Layer 2 of a small transformer language model trained on English Wikipedia (8 layers, counted from 0, width 128). Numbers have three digits each and are written without spaces.
A neuron adds its activation times its output weights to the MLP's output. To switch it off is to set its activation to zero at one token and run the rest of the model.
A neuron's activation on a vector x is SiLU(gate . x) times (in . x), where the dot is the dot product.

Input weights of the MLP neurons that the questions are about. A number n stands for (n - 500) times 0.0016.
n2 gate: 569347585649510409474338591446405620449400565456530544628520440553698733513608559570422600426468419652650581553593674559497490438605467513556592567626348568450362350378431618747542683563520411538500535483448471410517550340376641718751456609529649645497470446319557483425281362643514477426457443544427666623450531682555614327530618552444752546476613597550424261404578767409357397680670
n6 gate: 688385355531357678456685426455375418483624609525476394401555486660503568510426415404275323390405620762293497627663593615462517582528422356428670521547725627562500554684486471622248325338528336362418493528551523546638687438375441511661318708574420603706698430553549455466596591318344483497422628469359688581476454446309668331490558476558595634549417469479433419477547273379577531503619
n23 gate: 658679235352382466598496676514346679531639472683729451484493342487644500557510413277460728615623345521507464669507405387578681376500480436517416507585517500626477520635718440604682428453611598329369301590420428516409688418533418431345503477597452461628732507523531538500520467162350507444517544442220477414565518493371444405537350603500413531441553466510325670630464431309394594600484
n49 gate: 395596566564529454339566478435366368538197488562706531420380575549676686406630541504433683489687606577576562575398515429496410399423720334523489421592455309435522860699549500216216519477485479562616369519470369387629420417582508380748369315474408302405721315416519481407462537530445500555694314435443559441447712404555467318621381333658411465156361390667281400449437477629537481463806
n78 gate: 475257467418392638621374482377518633522385419654475578400678479521656402482609582350447435486373549394576810486528630454554482553329475705317635615455557689464550242375411526525725573424430400448358365555634390579596598431500326537422412552641270472361507225517427293359672383514385493681596384189428514616507534518343714475313359613518452543566451511522563617696528299276633357539607
n102 gate: 657513614497425337363510546629361500592456524442530383274374684404341605397418384771454510428356321534443477550510513385429447417595540520607384497601480366311643596513613563663490677352555470562417500363507613468368405446682480352483562594342445705477733575575442452668487692401344433396507740608473589457618308457490467285654569530520521506473451595551535606597352541490172400394717
n140 gate: 609477524473529564663569431443411380330601589490318479564450513440533640341454523560500510451538581480480412626487705431500368500602474480537417400276612666325636415613493716331637486564442325713397539425424490208479578554441571661556595413694609490254454367529473232523580352376476527309434433540543562526466431523526533688276776467630798534503652453510514536423539585285516440292494
n151 gate: 297386674447527439560482486804514680489652402612595565585416479489434282612389392475279539418537648690532191796575418479439749542493375620465493712455374483418532667521490518469535741518366575533454493457483605602496632461636561366405151446594443510421500406555443432500651479362197539503570568660465535445582636666634427383306396497574496363569377589660551344470500529286472662479698
n161 gate: 404598618352532598448665584466515749466556306651504431554353441518599453596533731478551418396599345655299637330608500493279419273583463623678559504518551446567316394655232333287529572805629351557456682356540475439508391575416481401415519329405843486421478557540572368668685639605550404522544380489448649467351569580627776522496288515507546397485287351392308365550355345515435241647529
n169 gate: 443576406614487665564577437538510372452361361593460733552517439436627663490560614557444320592503395631245464406536588606534460500493367250497510232576661348524433500463436553473381562608562489291621686628420565292451585405527322500544149497510689435510805383480397298742449470397455507467624381340449487583595451503408427588710517507638282372500510507527430493471361342483672577417513
n250 gate: 459450454506426490446378318468557328396372536419288595509528427500402487278325431471640510522689525464410441513367590415352623525526456455283396404416570674519671459529522430566481685411546443464392423542472552506477590349516429647459357546673490617494538617525377688484573374481549544364513654497535827544503503413391378782510365316468451701451525564279490761515537513516562325469654
n257 gate: 476438386385238693358299676608524675621197207654484443519512476547579558441819559674586264569477473371528670567423708613416626547653649520556484492693315434604626555686374288547473148217280478643575500211422496458541416548574689370524354638508480215631402403369411528368492645640644520377402356544512411415680583216585589412520418305615565515598515432484557633664364431556337603665442
n280 gate: 481481527555585493387503576553359432427467407414500590575503584523458666468503452539573520393658554503353591409594578427559635490411804419448310503456654617278584420652474480494519688705676630520436494490305403591631631526618671769210348409452424443525500619595312576408594554481540316582609438513383430532728365449424392487594653637526280473477387412347567391662579500336392458398525
n295 gate: 626644332397597551573421516382309523330534510629294607587510410272550381361493384493314587594392490588527607480403557461399490457480480634513672366552583591409513687682517235784431581527568452418622609428510423529572510238454192373477412548523466668487421694442500395592646562546600530419487601530757546539487403565542507654657576408493538744551319557265521530426526415473435327395571
n299 gate: 417572364559325719566446425475257351482510393496500396507321694514517409507500342486524353332387365504479554458403409500595565473574524368500376622412493480451676647310782518610357458615471562679552359450473537517321472458373979450379266640527380517537414638476352616299445260531618458598497479560469439500542309582351568531531267606628350622479574430458284387630605465451602382565567
n302 gate: 690566397617403483607608437293490755425443662373453566558364507430473574633562381727569392584465471404567533303698426592534507387537669443430477231507636513476537497557682591407579572463493463593470552411658529687548625668691500301367514406619534289403557630630452592638553427553424610588527527456570516290449427605409523524587368543212466307668516524311521355587585585700300587374542
n2 in: 409401480224595361464385689592609471676428400394341614283610571474471541497538497432672263579379652360434589480484454606447620603540545601523380562231413662264604503565445715548452470536527279554662601453593503660540500716526424527471520494574533500424490437494434431801669474433668334614445457437399455414441436711421506480523539548653420388567449516398341362513490380510344344413462
n6 in: 470654402354358503541623600338564793535647629458375598615622639490379632364550453422453424523386540712661483520464486604596405493625587353411655411533378517435507359348352564483467625428720572426449470462574402333679452524527521678202514444577247553543409657672407510350483493523380697596594524641408520457627684507550477579473366607864538459305437442428398433346627601486593469406701
n23 in: 682563469595546631453440610428446796345374427642854685480561554487379386284723517378434668428623351614514517537543411473551355366441534265524510568500574523527648687541648397604453293490545390381530510486273376516500596575356455483503472634366572401566604663642624614667439604587426554382483377558527586530422726483493424674483446430588347465594589490418535674634487583637214581386434
n49 in: 549225457469626372490544438433524556532546367350538370571448479371517456531363618594613472344640531550549551612602299507373531445646562595321611598541431568451455683441621438469366407570590539565382564496593429358616808468445564561420375497859254534385493572755607791452284272562511542622341535610584664332461624678456613475556673620468611464536537496260547441618613468401404573220534
n78 in: 486584353402560559476528440438483408406507423507446430230459486622541489520393372500437500741565457507411606507421407513435375601594460579452622582599554254737334544425507489716473566565479492616463293577584415559645479250554469423381896556362604560437466476321144535567401507350433432444625682576517477570483404503517547411370564266258462345556474689284451510549510538352510340716395
n102 in: 305471218319532572592465424477474296274355356470633420461581522581518562382689489334652418658751547432675478382468582420642430522334570608671577496457654493306434420574434581511435440519253620301529421580449500664504459478463477504050292418431443414381489652561729639569345376580580522392401407493237544620772500638482446627619522602370591359405453571261508398582261436668620685577561
n140 in: 626525614446417574465487397584393382455573402429468467436456566459292430620282469567488638522564549296851685551485605559324409575487594214468352561522437574347465513472519417415369597411389482546604589367672531524431317535412539454671597347556497503420487529685516516569671406466438392706447727596563516497538447640574727347303478472462480450464448385382605387625565448462547633334454
n151 in: 412406462526418567493603453754169677579659462462507519457756423515434388478554445316493359303479400361585439496311578641414676628328442478338423718457387655682540529368569442591486534700360529603705518470587578496290723337235388659240492401431575536411401455572313646496526500583599320493777530444404680525404442486277338426585438352596617339379568697533603725574381538556543548500692
n161 in: 673536562637412480637670599456497275579581428592463597442314590513310612457398510456457459539638591712358565537656362639619543729425483480591400423458570601358567569527733637350375561335517541365334464373411413458320334267705531572547373555450473471503657497578408473355403431497639460497477507757611772552520542329637457524594705461430445344338477399395528467487566377304470704374516
n169 in: 510537574669586465629652393462419555587493559378232416595443371530463521486520557429537315166526480691452487711460479668565388487635699517371615261546595709634483594500439568487507528602486500504649408444490507615581579384376559685497437559503413540467392608361562459620534359543521527345537476139473513387599415347517326497456567580728385285210569359637451490533447267538283476554645
n250 in: 401332416473427417407672645662539524567497401435542593584434530410536664503388387581314461608431430297591351347369421610439467429390473518566566443480470383661503577497682560461527543412466456488506529448464419387453445727628515308665531578491604666424563377401466570503476515509335404348372473378521468562542628473667397706431660432380497385759474615458650414474591528424488704470672
n257 in: 484519235532661532354590683524273714508627341508512455649354536531512533543823527536628093646280785480436620405703325418652429524589461492401386436569186473472504629618378235582706387385476553594587550407402611405475524588508544508346379462641415684465543249438673693399496508531475611162328276536611566612596339337334352564484340527666443423496488660504561738607616298484387619398351
n280 in: 533529595497548600657483477360455411373675631577298568503487441634650424353677435484304507557487526774460474582440619439411533432497390625618559602605533634470370684562572418575510423411604321673546544244516544478517726533532347443624406560422570459401448406602417537510507536233446428449481679238448561481427339593487500612648571577451581476322401682295272526494413510414291510792433
n295 in: 618610439573456461274182219606483350592777561486427701507451552413490332462425427563418567361440391290451626322449359606239323317443572601413452304313240612609673668514666449514606660539539508374562402479634520624453384514448514457615632587548397591503524482378358504401389300483601549338517577563479589548475584562418216542500593435549597367589412338454312617493555564556575427703463
n299 in: 592608603510650437411746575497728535595455489440435532450438483521302558328415606565689406500332601549420547545693386310417322565507510600410596521376449577483524666575466431380598475262663542663370340638517241563753803403585276617507658513544518644416428451517552374625466466446397555370558385531528547618361575426651456569410510551386553414207416677493496507748372595559652617337587
n302 in: 447549593480545463493507333490444300381346271531407387336315600460540434464203325527445581410548584374282659646436544638392721553395556357703550527448414532436543651725632451358520676577415485466450503425530603362552648537579416671470361545448571316510748599545808395438350612546514493626615366476610318353671507585481464520527566588723452376469455594403497520455624486537431417457564

Output weights of the MLP neurons that the questions are about. A number n stands for (n - 500) times 0.0005.
n2: 396333432696406562695515710292429655548583319547628553362607414387518685387437549543433475535515518728583519720523430287595433565373682482500830445721496389504456539480683430574656647185430483566602589520723422554437427384343646511426489735459272649615465448321504620488356477240307778549572839612427602745504407362362702395465511469435468657521362601645565493575599633452414384354442
n6: 598484142591327500515574556395522623663659651460273291492465566790461504686500439421620521626569382462524668353321405332383472650554352653277370392562285581217480628557543625660573472668448204268639429680664543601605391481404515421492617481595432573525724564558167415671488257665566500352480412317341745493473496439459507504412526480664670331297478367476595576706454562456622477552656
n23: 666552372625685629592352205359540318408595519449678434423588782453698566521587500453593446425515341183393629518333492634533508431519454540492480302515647423541577430314324359617695631580563361604515586536344276465422343526519357784605300493311540524579555440403661461647613250250546381419552163579552579714408834651376409617552504445463376496517573586524249497534379674608375438417426
n49: 211221233483349549582562540634575579587453432936543431091383334487472592713371665270534814337535429519594399380461467470381522728666266460165445335590670617335655622400703474536258769620261559270541365365342474661357701454578326433320458298653622668447398536516517596618791396475648469563496603495471558524396534534652279430595423611256490504291533623469475546631396580365518732647733
n78: 583754559342414737584581554767686403473559322512630290496673440525422516335591644964426387295440353721627565596598478688435586479630287758371627613409512468712453342327492586690500562408481582391542504441713512645457511308468423559366449390488282567372504450256387500642700432414484242526617615392572360470544280401285417211420437624479687547531283508479565572649378239725639399425683
n102: 481440472557784567438381530407543688393537394696374328601455381277504242470339408496396473635359536395418630508291371451602517565371265408433365455719707363569531366322293454393549586414560636411186432724414504454572567431194467544726553693577647461562217305709488283404597396508404410322612732527292538392739334267194477410353244419659288371595496290390606555448489591814618425338517
n140: 588236584539404520473572386445251428368427615412327575542598425444421807619372446616295492604363729470239424594587749562619652475543342349420554613467711457423682366611416540587278540620485243740433637394814616319591515740551575565532504279389537496515552578398713349461349473489504318410435478492583372718691542394454600563361550681779594580762682671388633500462720527333400445331492
n151: 508561570256526299479281387682393789581483512375215460375462509646465369504340296156790391427513827653648509464517672412428491806729488500468380576408698530360504228491895539555517143592602557538484631421316612589516767430648606385428413348616636672618659522787484485352256466242407644377509536509274496457383459481648429544573392375307329512551328474435444605393481554749500602617432
n161: 562694572496428449481328899391356560478336664193469475389690326504411551694552607734470622516434586440433386749657550535463631357617546237229390539507500687462328786761429587547574315381421654598695538423536619441485430428465469474374827636344484361372341658478538461625413578519751420472347752588526508576597481561421665776620531500645556572679485528766618549500557644637425520636555
n169: 627644444460584521520524284619439567661504520420520578323733578679354475387743461538413787658516473401408430207467729524504521608669575619592350378643664410608440401629621612443549513415792514449720663407304496422563550516128488552525372186456637153400596517504448579356467504714393741590661551584317320508455500472611492481559444274383305504191535637588654321401650746771592817647682
n250: 460578455654646464482582430397463579452342486529528273315475542562539633713686564605386619395529411524449637507525485698503489691740565733446208461598298475347538443425580612355521426578569343580298507200367565500483510497432607517586580403357370377510369652477670549418576699313425419643640412446297449566748344652535688433613332664394636660531453500602375478427690347474583690313345
n257: 528681604312478409470631500679471717724638500557117581419313491526348573458591236578343367647474655523439435500706600677665526585667407673350509370424666551405563354540612535582732487567443721561693867394624491602508685426398381603088616459433469598444699190385628473462418453632697241395434435436694844756285305529603344617392562378541419583290556577461364379682473367584513543216651
n280: 511451442563366561448473842604247615660340387504636327357540627581434536397276475492600637622428470343403311675673620457413402701344565588645458468534488468348446175546593714489575459472531603260455269479500407528415413388293333207359333697332218675694585467377477566512229333569440586714389269543460581319381597558515358545551586402572220353496764343329492472651409449752484436480573
n295: 508250612548274267394771547668391524626275400483420609608565296508515685329387552425500469454480496684662434531351430699558391332303504290579603607396564750608616364376304587383512551318765565570299393449360646574516539731398377397475340607753496419626258551615544432438384431623570673422551352681482286705431556468464300423348111726591876345648628517717593380516447561475558685370546
n299: 318460515530563587388656456500455616597530325401439665262531409425440652559532500437646584697519359462542787433672421439570635406457557617521659392738508484394561293329571834457446320634343413563731759528713398550267255259589461447441398380462221423591666637641432681605441535511582632557472460308474500633681568843602547368444390441512426556564504363358599445161728504323465492584606
n302: 666576586587564485540405561380818567496489579545266539718588469388669681651508682511696500425305493972354321416604389544364714372563356543476400600403439448601384485458421358534460564511511500553413539374542433710575556475254732382589593382468354569617601496733753605674455581539341432567679647334512421449511371533468531691654792350484509543617521448661503448414382390489291411515437

Each question names a token from some text and the token that comes next. It shows the vector x that enters the MLP there. A number n stands for (n - 500) times 0.0062.

Then comes g, the gradient of the next token's log-probability with respect to the MLP's output, scaled to length 1. A neuron's effect is roughly proportional to its activation times (output weights . g). A number n stands for (n - 500) times 0.0007.

"ine", then "ated"
x: 350474515465461673416351444425649354748354556494433647623216802496529575498504538380619629370390578404648383384286439557493582449454421499465597535483566615509476519268357350545444479777455396519535362427539388449555345513479323359547229823711214651460423698651793478371454694521478657433404369594481474619535526601588272558577451420446170566546397531415513577363378566498608559644560
g: 310591631739496571626585592332405516484530302623701552501704413653333675233379388434140526496449281438358727583449461292510617690597451253635513516468426511505622470579556369362537535218484471418617374449513490538416525327545377561645622571546465447629377502627382217635411413672476470450558470433514540718520497392610391778664377580550191527424313414397608335285406313560367440416634
Which two neurons, each switched off alone, lower its probability most, in order? n295, n151

"able", then " 2"
x: 378694617497435468472422316362476509486564623536380585465243669463536702273497536467536725407267595332673192433494435753554577449510430565498529709204485343509447460322532241591399366606376393581432313556600355551596396498302439463567577665485429572298641641505551536412562494521550616448437549687484524346444466573573246484315542516306241385597605677337558567257416530434588521777451
g: 306580479728415495447503497535460606815735510570670420415616539486367688658489494412244525437473522413512818475503375485581330667705473503658264504576419483493593470631521590538590760321327347543359430666750340370527446299640547794478644403484621394520648459351478531590285685794540570463727701365428609490607456714617526792486466524439368575589402460467491352567552620422647609578514
Which neuron, switched off, lowers the next token's probability most? n250

"ed", then " F"
x: 537354475556500596439562332417686180534515461376596470581304534399540580372629592433546656454300636369441430409530505622739557554459378515505571652213657612517547495282451261533422458636579360540499319532680282435578300312412467435549433520330389506495564720417766477583452529616548625407391329773416517513309455504608318582507485622272384327546568450430699617492372610318638472802454
g: 430664495602503847632545425410601361487427500383360681665677564827395439771420666480688487367627688674400551504559560663417529232580774479455626528581252636528613427649430514316516554677559295516218419583396363523591449476474577650423675289773361490437388636443290562517220436529349694607500514433347450385600394629402377483406432413632517300605496495365413571526547405412417454418534
Which neuron, switched off, lowers the next token's probability most? n299

"ol", then "c"
x: 524233646591549630341488739655433603795493648480614567520351650393357622498596334506458401424505459314764323341351661596667518607560353470635327569515738508574424435396469289508650432646600445424365615553504664527564478599300345445435457454484310389415507691479240481632506524334606621487597615563578770346417605538623181452474602670455174393476471699500613492469253502610460552617389
g: 589482379545329484726553325446316627629393743532651649521372459479304429664439271592487365679225440675565524407151554485429405608481473553543645599696574235686322493621528571516461382541498434494572544687267607624451417638625574405619581686259639526596405797502540476375343530664626606389429429583430356405304787543652516666609603585537472493575580683436572636690749519462440465399465
Which neuron, switched off, lowers the next token's probability most? n302

"ter", then "pr"
x: 523408629618586673432400400417450311675335583516558446503423582528573674379418515640545539354416605426419197319378556442391634477487344587675559620568587824534324538327401252575510389547454347483512481655503612524611472492421284238463500342381241453335368628537751468471591564453616562474628393576469552309642485453583499554591683520316123334379458405394596562678567487536685366602477
g: 880691694553461714605411569382564344439614420487420289377625710596612693572516378406465523430451385578451455423606416320685347584448534399390378340465515443560291222441542582552591446398302544402544411412425618513498595401253341535361372433613719606703493496360365574460402716645398339359543336418420480467677409528625715667551254623524351327544498504567587642747292724581421514393697
Which two neurons, each switched off alone, lower its probability most, in order? n280, n6

" to", then " comp"
x: 517367599431557686390587491468496444521529441332344582441243557388561558376573549495411614442559600409437254546376580670604521494650373278589741697513533628461441502393381399517413460609513295698522584483585527512574389507427213393648425597519364374377518467437648577496465368384611620346465618810287517646473507656544418262440701631576383467465559614430688509416487601331426527645333
g: 773578188401504636519549370615722463261523847437500594444306419524455436687535459432601505655556460552453337763451564573611549574511493622417577560672346462466606542416348414485503547340392527756451323492619665261574749453402606426464484310630618550442302447720385677416486398344413391805577625727444374539555269663400658305626624319469551595622538562437629449690618529435350594500532
Which two neurons, each switched off alone, lower its probability most, in order? n140, n280

" by", then " "
x: 546408573356372690502455441458540439686541409308539536512266630526665524453531668499622589484592646429357285500420510409527474412584444393575560544436499711430370523352370293553479400634529231625563546659587508482552460504472259438645503549474433508509458535464598421385682499475561451374445453662232498625505422795508386382397659683406362332543504434425578608561500632446533493666379
g: 662361597498436319466495465531767426614566483461563529541393277128465553536409239391541604606424464584576602324196339532404539808320448411441487604257394456429429409820372511585231592582526477630430459407291368346510462433685370301538325757583629604388400408611437570551521620516607411416785311405591502456605574650599433565465704402457447391558516652360442373456330489470675499697422
Which neuron, switched off, lowers the next token's probability most? n161

"op", then "ed"
x: 361290772394388598536377640534516437511381431432518481414216754652615576497415544535686439256409514378623250385308630570473591491413273479718726518519624736599529488494348363581580346441537423533324413540568487501509500532496463311583526469376391674469488781536821344445605652522550807392515461567620534559501459467629380433460642636466204324532318465383621526299512537555394523758431
g: 470434546490549399407561700467259323562606235538468280769595655442319321551598453384493632512583396578301468560395449439721363501420577391438461796540489585377704498391466634415372436402347495352553297626571516425688380401462393537381534258388705739418502456676527678529394755576632408368427390542800535441583748354571479456670413426487539356292582646481541588568813615514294368574581
Which neuron, switched off, lowers the next token's probability most? n302

" c", then "o"
x: 504291521461525594462493504541350525621619407381376503451203737363464477366397467384411574398550520363521370390478461540575623735513550522527534519397590461599553492418505328539666404795453228529321529466444452452646411517410282424900398467467343651498583667386595606465598411342618696471527454661492541459581480720509359516533465593464282495379573511370583526412435464418560509581426
g: 352417559620575490557326429460541368288311251589419444402409555488740610464576473496478392548331354385640378672612627413585436426607373242714632783246629625527446627631549392240637434396750464385512698688517437522402271314527439333606649467532299453364426537300616369649314569527521454422615580368344615331543305492308396520666359557571494569514579788463435316425373685550501536598593
Which neuron, switched off, lowers the next token's probability most? n295

" M", then "ight"
x: 494318448462447576551643602506493468593388479474501500462350756579555450593497586456565617435514508229606430504287492567627514681437393461573457604422555416489500479412393371617648412642469309470404631487415393534487406630206301328672542536454261500546695561398622501555351528454632602560476406873529482421578707691522482473419576718330210391340483520453645560642472631604608580588464
g: 341367359713398350366247374719521503575507758523544399544489474425307588572516404434451553611625306412246480566641416487490277607580294540303453637288344224404398377578586593287431657370483474740488561499425385504557611754604407582512605577617463414508392598434415637457517445461410607610536608564697721684469688490556367637296633720469693320668405288525730461448247534433537402556650
Which neuron, switched off, raises the next token's probability most? n169

"l", then "ing"
x: 442346519699411518472593602603765456555475608342758649661421648534467614466502513451632536499576565302592606570434456583771546604597329667664305694232535398350507456383404407485410447474549406482576398441569392436630379643360348380670488462328377618595471478601428600462314516340426632391433528624574558555562550447510213387371668556302182429535568505248619500336360552626492656601328
g: 288694592555563127603444564443596562389479625593603514600486529602441452735421683840443620489572437423531152641384616369540514364561463420470551596387465559514688300611640162570534631426390479556373392626314705838629571664545525387568349524336550851526473572374519601611490512366398455665273638672477537648510355538544511390570530687344480576699629571447472603461455390406530495354488
Which neuron, switched off, raises the next token's probability most? n169

" s", then "er"
x: 541334453413679558367505586491424479496551544352473577428339704359486429458472427369433745304628577306463450427494468621706641582557446438507456597501502286483499305303489365516650426761455282563372559656399400553669316597312382337553589445469394680541617524467547532469573414326622713447583656764397564588575524630514340428522576758448222466340552540537598511434436549404654511613440
g: 472562410494622678507544435661705672504536566431604324565393404554590350543500283392518443436390506528873552349571353682431617887603681401329533508749466471556464647564355546502692665540369542639343505504464370313656449579490670545549505446488264565670333508739518375604312567657419579243247699517498403412516480391305338567505640621748631417281624401672524583516651409480652560574457
Which neuron, switched off, lowers the next token's probability most? n280

"ant", then "a"
x: 647465834430342638600553653483562426506534523482536295505362630407386639357530577364450677417452492278638465447509675366563570651443743480548748593488545434643356523320450339476467418711691335345378713614505544519632695604353332411646420437549409388368702507502377674464455464332596483502552296649560559453358572535536574394558382425316349413359579656199607539470441697435563475745437
g: 477707693217510333463505327902442428555385511482354563618519212356537326627588724217664529341502564405442463557490675406806462527282599473472553137502326635545389508411389571586298339653466534576535694405640447456673589620608405556324471579658467596518388660699770454570579399499409615386318350509530609533438627393456470512508399549481466522629363556373540566285616330519427451526524
Which neuron, switched off, lowers the next token's probability most? n2

"in", then "u"
x: 362345575575347661709286702396479550619479578501561622483220689462489560495455418532521568391456558366515570378333454484625535522488370500571370616387637483508472473432626254596595474948494311401582451413555597478551487778408515298597429533487360478481403564571746435322257624524809614494525601520523600335476679433361300550438475378403305493424403451508512571499277777616515517568422
g: 344453243648469552317677543471737394530491314518414154569485521571289520419477468612399564512473395426691701447296562574743663453498590556586478428226464432374493533605617276500492406414475451658562446512557278467520401540316674383484465729449569652402710500445467513528581544665487590742933669320587371517536695696302442382453609615529689418525572475663455461606562387650691527547741
Which neuron, switched off, raises the next token's probability most? n299

"g", then "ul"
x: 205427671591646667492505714474618525378394589291584503467400461605599554389373496309466683365472515498508459594348562666703679450416246453448649404385565596655471431370454325659558329529599327352606240541513393189613443380570355343768390454267452602447381593440671390551532677491476604390473456529551507542351511437494466416365497487601147400453401463517649577457451488734646366623493
g: 432653450421235638407604288731337487459372478490580442488513724440415578488716478413647469569366565462437628789737533371463564542651539595637521580488584580729580532183472627707381278390558698604380485398345281373318272438587693580561555562389662420476671503687470441612208314548362280373664443529337337663270527566468701557457540525500446508357641579678504579528356388399439441406453
Which neuron, switched off, lowers the next token's probability most? n49

"os", then ","
x: 636271552632445714566395291419517285486484682539535315460216709289310573518297541478697421261538598390321330411386581609575439521473263395445440573393587555618436284413466522429583337607697433500530430531473484622644380380448433363657596474571526675391371690615770526348621539434574708511602573801434587477343549371547344300576477643501294474527461657414546642247564599559466622614393
g: 418557640354349756322669365478551574447604487508497589474509378562663254445237730722760390573614541712451235433566674532507538487428514473424382559359550416689621480752583408581636431676311625339559574397586293526438486482241516643536667404399609640221262586513582507407529413602385464533684544333330283226479565439644711535528603354325639457675518483612444465536398442377452627520359
Which neuron, switched off, lowers the next token's probability most? n250

"a", then " I"
x: 478279575415359645506536730366646356623307549423508483525368664512454609560485584492679529374408766386466515369203526498729620475513396401382442546470593578479489404343485498473617411613656409474598360518426449454589336572598256402571466780454360418488438611495539507278458534434622791257499583631457580374277443598694435424481525444568259349653619393318486510382202773590662719599400
g: 274646652706510360614585448417585409694390658523685367655595554486660663664600244359523407394480510414583623164543452771454365324545560519570491589438424537580461501277626772571294535352600468399453496927444733568401328431682471580623576485592448565588380676397460483694585688547472489694581268589553428390347407572365448661533557605399633417486557476264411377332372464397373508576496
Which neuron, switched off, lowers the next token's probability most? n257

" to", then " sh"
x: 534320560457559678423588493487474418563591468308429620415248536385566591422550519502423624488526615399451304555370598640611470460686378312532788641487506625506441485335351342503407485643452303743484498522611490529536423504470276387624431558459354447436474534456607564509420340361565579298468673843328533653477415660509386299459705682548429481446529632429716520377523720350528579579345
g: 453503478295411391537570256781741498523507591433416398593387479403609236428496731578742479585481607451354415728332601538587618364436308508340123767722592586355515405522372533492373563579608583516534322464676562525445700512497678490465529549729621537433475414675578532434947456366649374655623466512336533620519505453407517521579512282418364475604700795549411531448504503578616406524531
Which neuron, switched off, lowers the next token's probability most? n2

"our", then "th"
x: 427475520601457534552478600517558522467710501342421599661400720434493541522478564586645615234531652493354184455717515645508540659348548600622417631630650620530465398402382426673374429748511348504388230486653312404420431522379512420373462665444216700558498562524768539478448551441760512351388501700381679455488478581699553295450556581353335580369642723457573578627588467602542610436366
g: 505182521581445524364494441666466601456378447387423565428611463634489390530361570641430460564594426434539476652660266500578393732617414591732436592658720311607596396485546560721574524406653533501211507581323673382377434543543713439476554613488594280424529775426647380579329187500687246226523526329514555326372592349436732503515609678527456506470579570293469570385794460455651537281494
Which neuron, switched off, raises the next token's probability most? n280

"ak", then " in"
x: 504284718560579730587509670490495385394355543504122474479354664404693574517493465423587392356313633434410458430325410621514630323363451490452481643578527464505410477439392379697514196590573383486516487662568442358544511561434337283499379389208490652533436436709613513430420670387686591403414660461613643416364468431508503405488577665426211271446281544432677596264460550429394617681298
g: 750540533503279217570408575679537631619665474583606592568512500423654572409620604543422546497457241764506602366480513548539477712699365558437363423456640574374653507616616637463652579564666355565502624695433386430154489580263575359492470416499448445656808414455518402158560309385499426508321511351354447351366369426558384442427367329710533274482337414287396526527348451585409686424345
Which neuron, switched off, raises the next token's probability most? n6

"end", then "-"
x: 423510541473695556578497498568604464687463402222445623482146572340620434258398402457646587398512543364466440254364577546654544548316459523583509603451629668647474451459453340588489703843516327415478651562458337497783484591361348342514195392471341506647544612555574591421544412443556659460432433493735462361464456500471533384487473540375258561275533497499566547514345559401546608539575
g: 613260572634456777454591568472637531514505528338833607410622554496366727651538420399476379756600662369584413384656434313367930529600273533480542553455383224449204677412574421498627591518596334531440513335556386357418636587446550525560435858438567370567291536527445432491292449658375691513546422605488481584633533550382610539315584491352454538479629406591617441343548351335599393451621
Which neuron, switched off, lowers the next token's probability most? n78

"e", then "g"
x: 455044411365480694286504566415465354606445612459514480539335626375609694586582592449620608503505535345629489345329425435604602603485245547460339511587662417596474511392579423554512427634727340461484568536583411265553515576579266447373518477618387392455549393695926585560481488219729469639517410560419636168398517520440450208506680618632432517334386610437599611472394653595639519518636
g: 386567287531490708406408289523660600427287462515556652629508486633578600501489512581447501608563523713371416530518533698533461624331583431606567626507346734425363614578605442596369515562280258384793582761719678516377329703696541517534507656442416300264516663435379616590618475311526530741201628686340639544474485504342446439359513525443472318365277459592510499569610530799708506435417
Which neuron, switched off, lowers the next token's probability most? n23

"he", then "im"
x: 529511695643581439708337493333377489445448615554522544379198677441649752302533450589449656482471464438809343608199659585532397632584190448492442535580479442466354399368588522482590403626606321533480276537507505398636579678337393490622533491492319411505284611600492422522532489498641585401411499654583636140567546405433435469500564570271346532409447525344421553458384693678606654523503
g: 615301637581435724540402786464409543377268659635677392722628477457753317390438331366443421617643715436490619800698582384497531382466676632330439422462580498291395582595582520676635711542361434311554529501355511464425634587621458506314458546238627414789348572474333560609606285388521516554515532524504480493375373613673588212596542418497509570642488180476339367438460471488506525623423
Which neuron, switched off, raises the next token's probability most? n2

"c", then "om"
x: 454297580515541713429372552528435438748685452328543355513303850561428456364402379381517657399427648363413312488470553440476569563553510489479483506528635415514491450339333363683726600559544313555476460497450452244698231391416356392553559466575528524461394567637589683512639415522558560424589445552446634372500605658346448442518588622389205480490548554334643567264333377409576565566371
g: 370321466269552556704410570553464567317362311378544595343547426382135472596390343529618561704430536585328467475557584626741447479567404585373583563311718382599459319398564540391537602669605414584694471264439382532453187669472495489459648405470630327530662468509377508620486575662616663595509631437618596418595443470479478759616597531347537287476433825505460335387287562196454741608507
Which neuron, switched off, lowers the next token's probability most? n169

" A", then "B"
x: 580486363463247571449552440468542424578549518397448483441371837295654671540553426575541677330471603257444251506363478625562642771497254468478484566569540539679391501525460370494607349559549248592394624575540354540518518644436293447628418666434360542711557712450593594467348543509565636602524448522476560481519728618515462379476571575554403424348493387455680544522423735493758539514453
g: 561612443461504392505541395498539556580398420634626595549589440658381250504441553308600328370436251197517461407615404596739342582525324658460591454586388495479361351339446402767681682343585203330347580520458596500330693521465656424348417537322229388281719465598489423572442587578528380491446348588364558240478345513432535241536441411705281557264422554407487532643630537654307451559645
Which neuron, switched off, lowers the next token's probability most? n6

"ight", then "y"
x: 528506649456530556554713533329573446691500703478425546488303664258730488532374474525319590457447586375381218585498582646562635518384491587502443673554646597574537340300429268650375511735475372571528609679571484467537604674385399463521243479533405643531312485449530457515309465380680530428360621872548579373465592477515475401327384246361303330377446637503651666463587550463566556523329
g: 372465418517665472369657651284527486702406617720430692377556481511628577435364607289256586490446570472386447336624570423266617334629617597604543582352637542480565504620521547558600638713567475437405591472524516618505239302434558491341441473444472269657631638523562434824447621820518608537551453427486628449543489381372445601739123482422520131560372571556520363729681332644522517595461
Which neuron, switched off, raises the next token's probability most? n151

"en", then "v"
x: 478362565490442537532466631545558293768647532318607728463337639426552498442512487584607604401622749278399476287454493524575655629263505447544589498481765467390417471455458174599489435880469393416710469531580468374715479606448286330489479621622308485588619513444539493305624551471518563423505325536494520498454672498625585375452592578505114437311551420647607591503550684429500644561474
g: 622572475513372519400357339431380328610519539558447627646557489542476689578439641500475534600522514513513337550445740640404250566515601470649563365250576608538449524578553572470319307572682314506472469546462662463610561782540541733356340882451626428356431551739309689737464512325404649522717430456693472230393435460551709313445521610618420527504366339363367248477536483435415153383461
Which neuron, switched off, lowers the next token's probability most? n78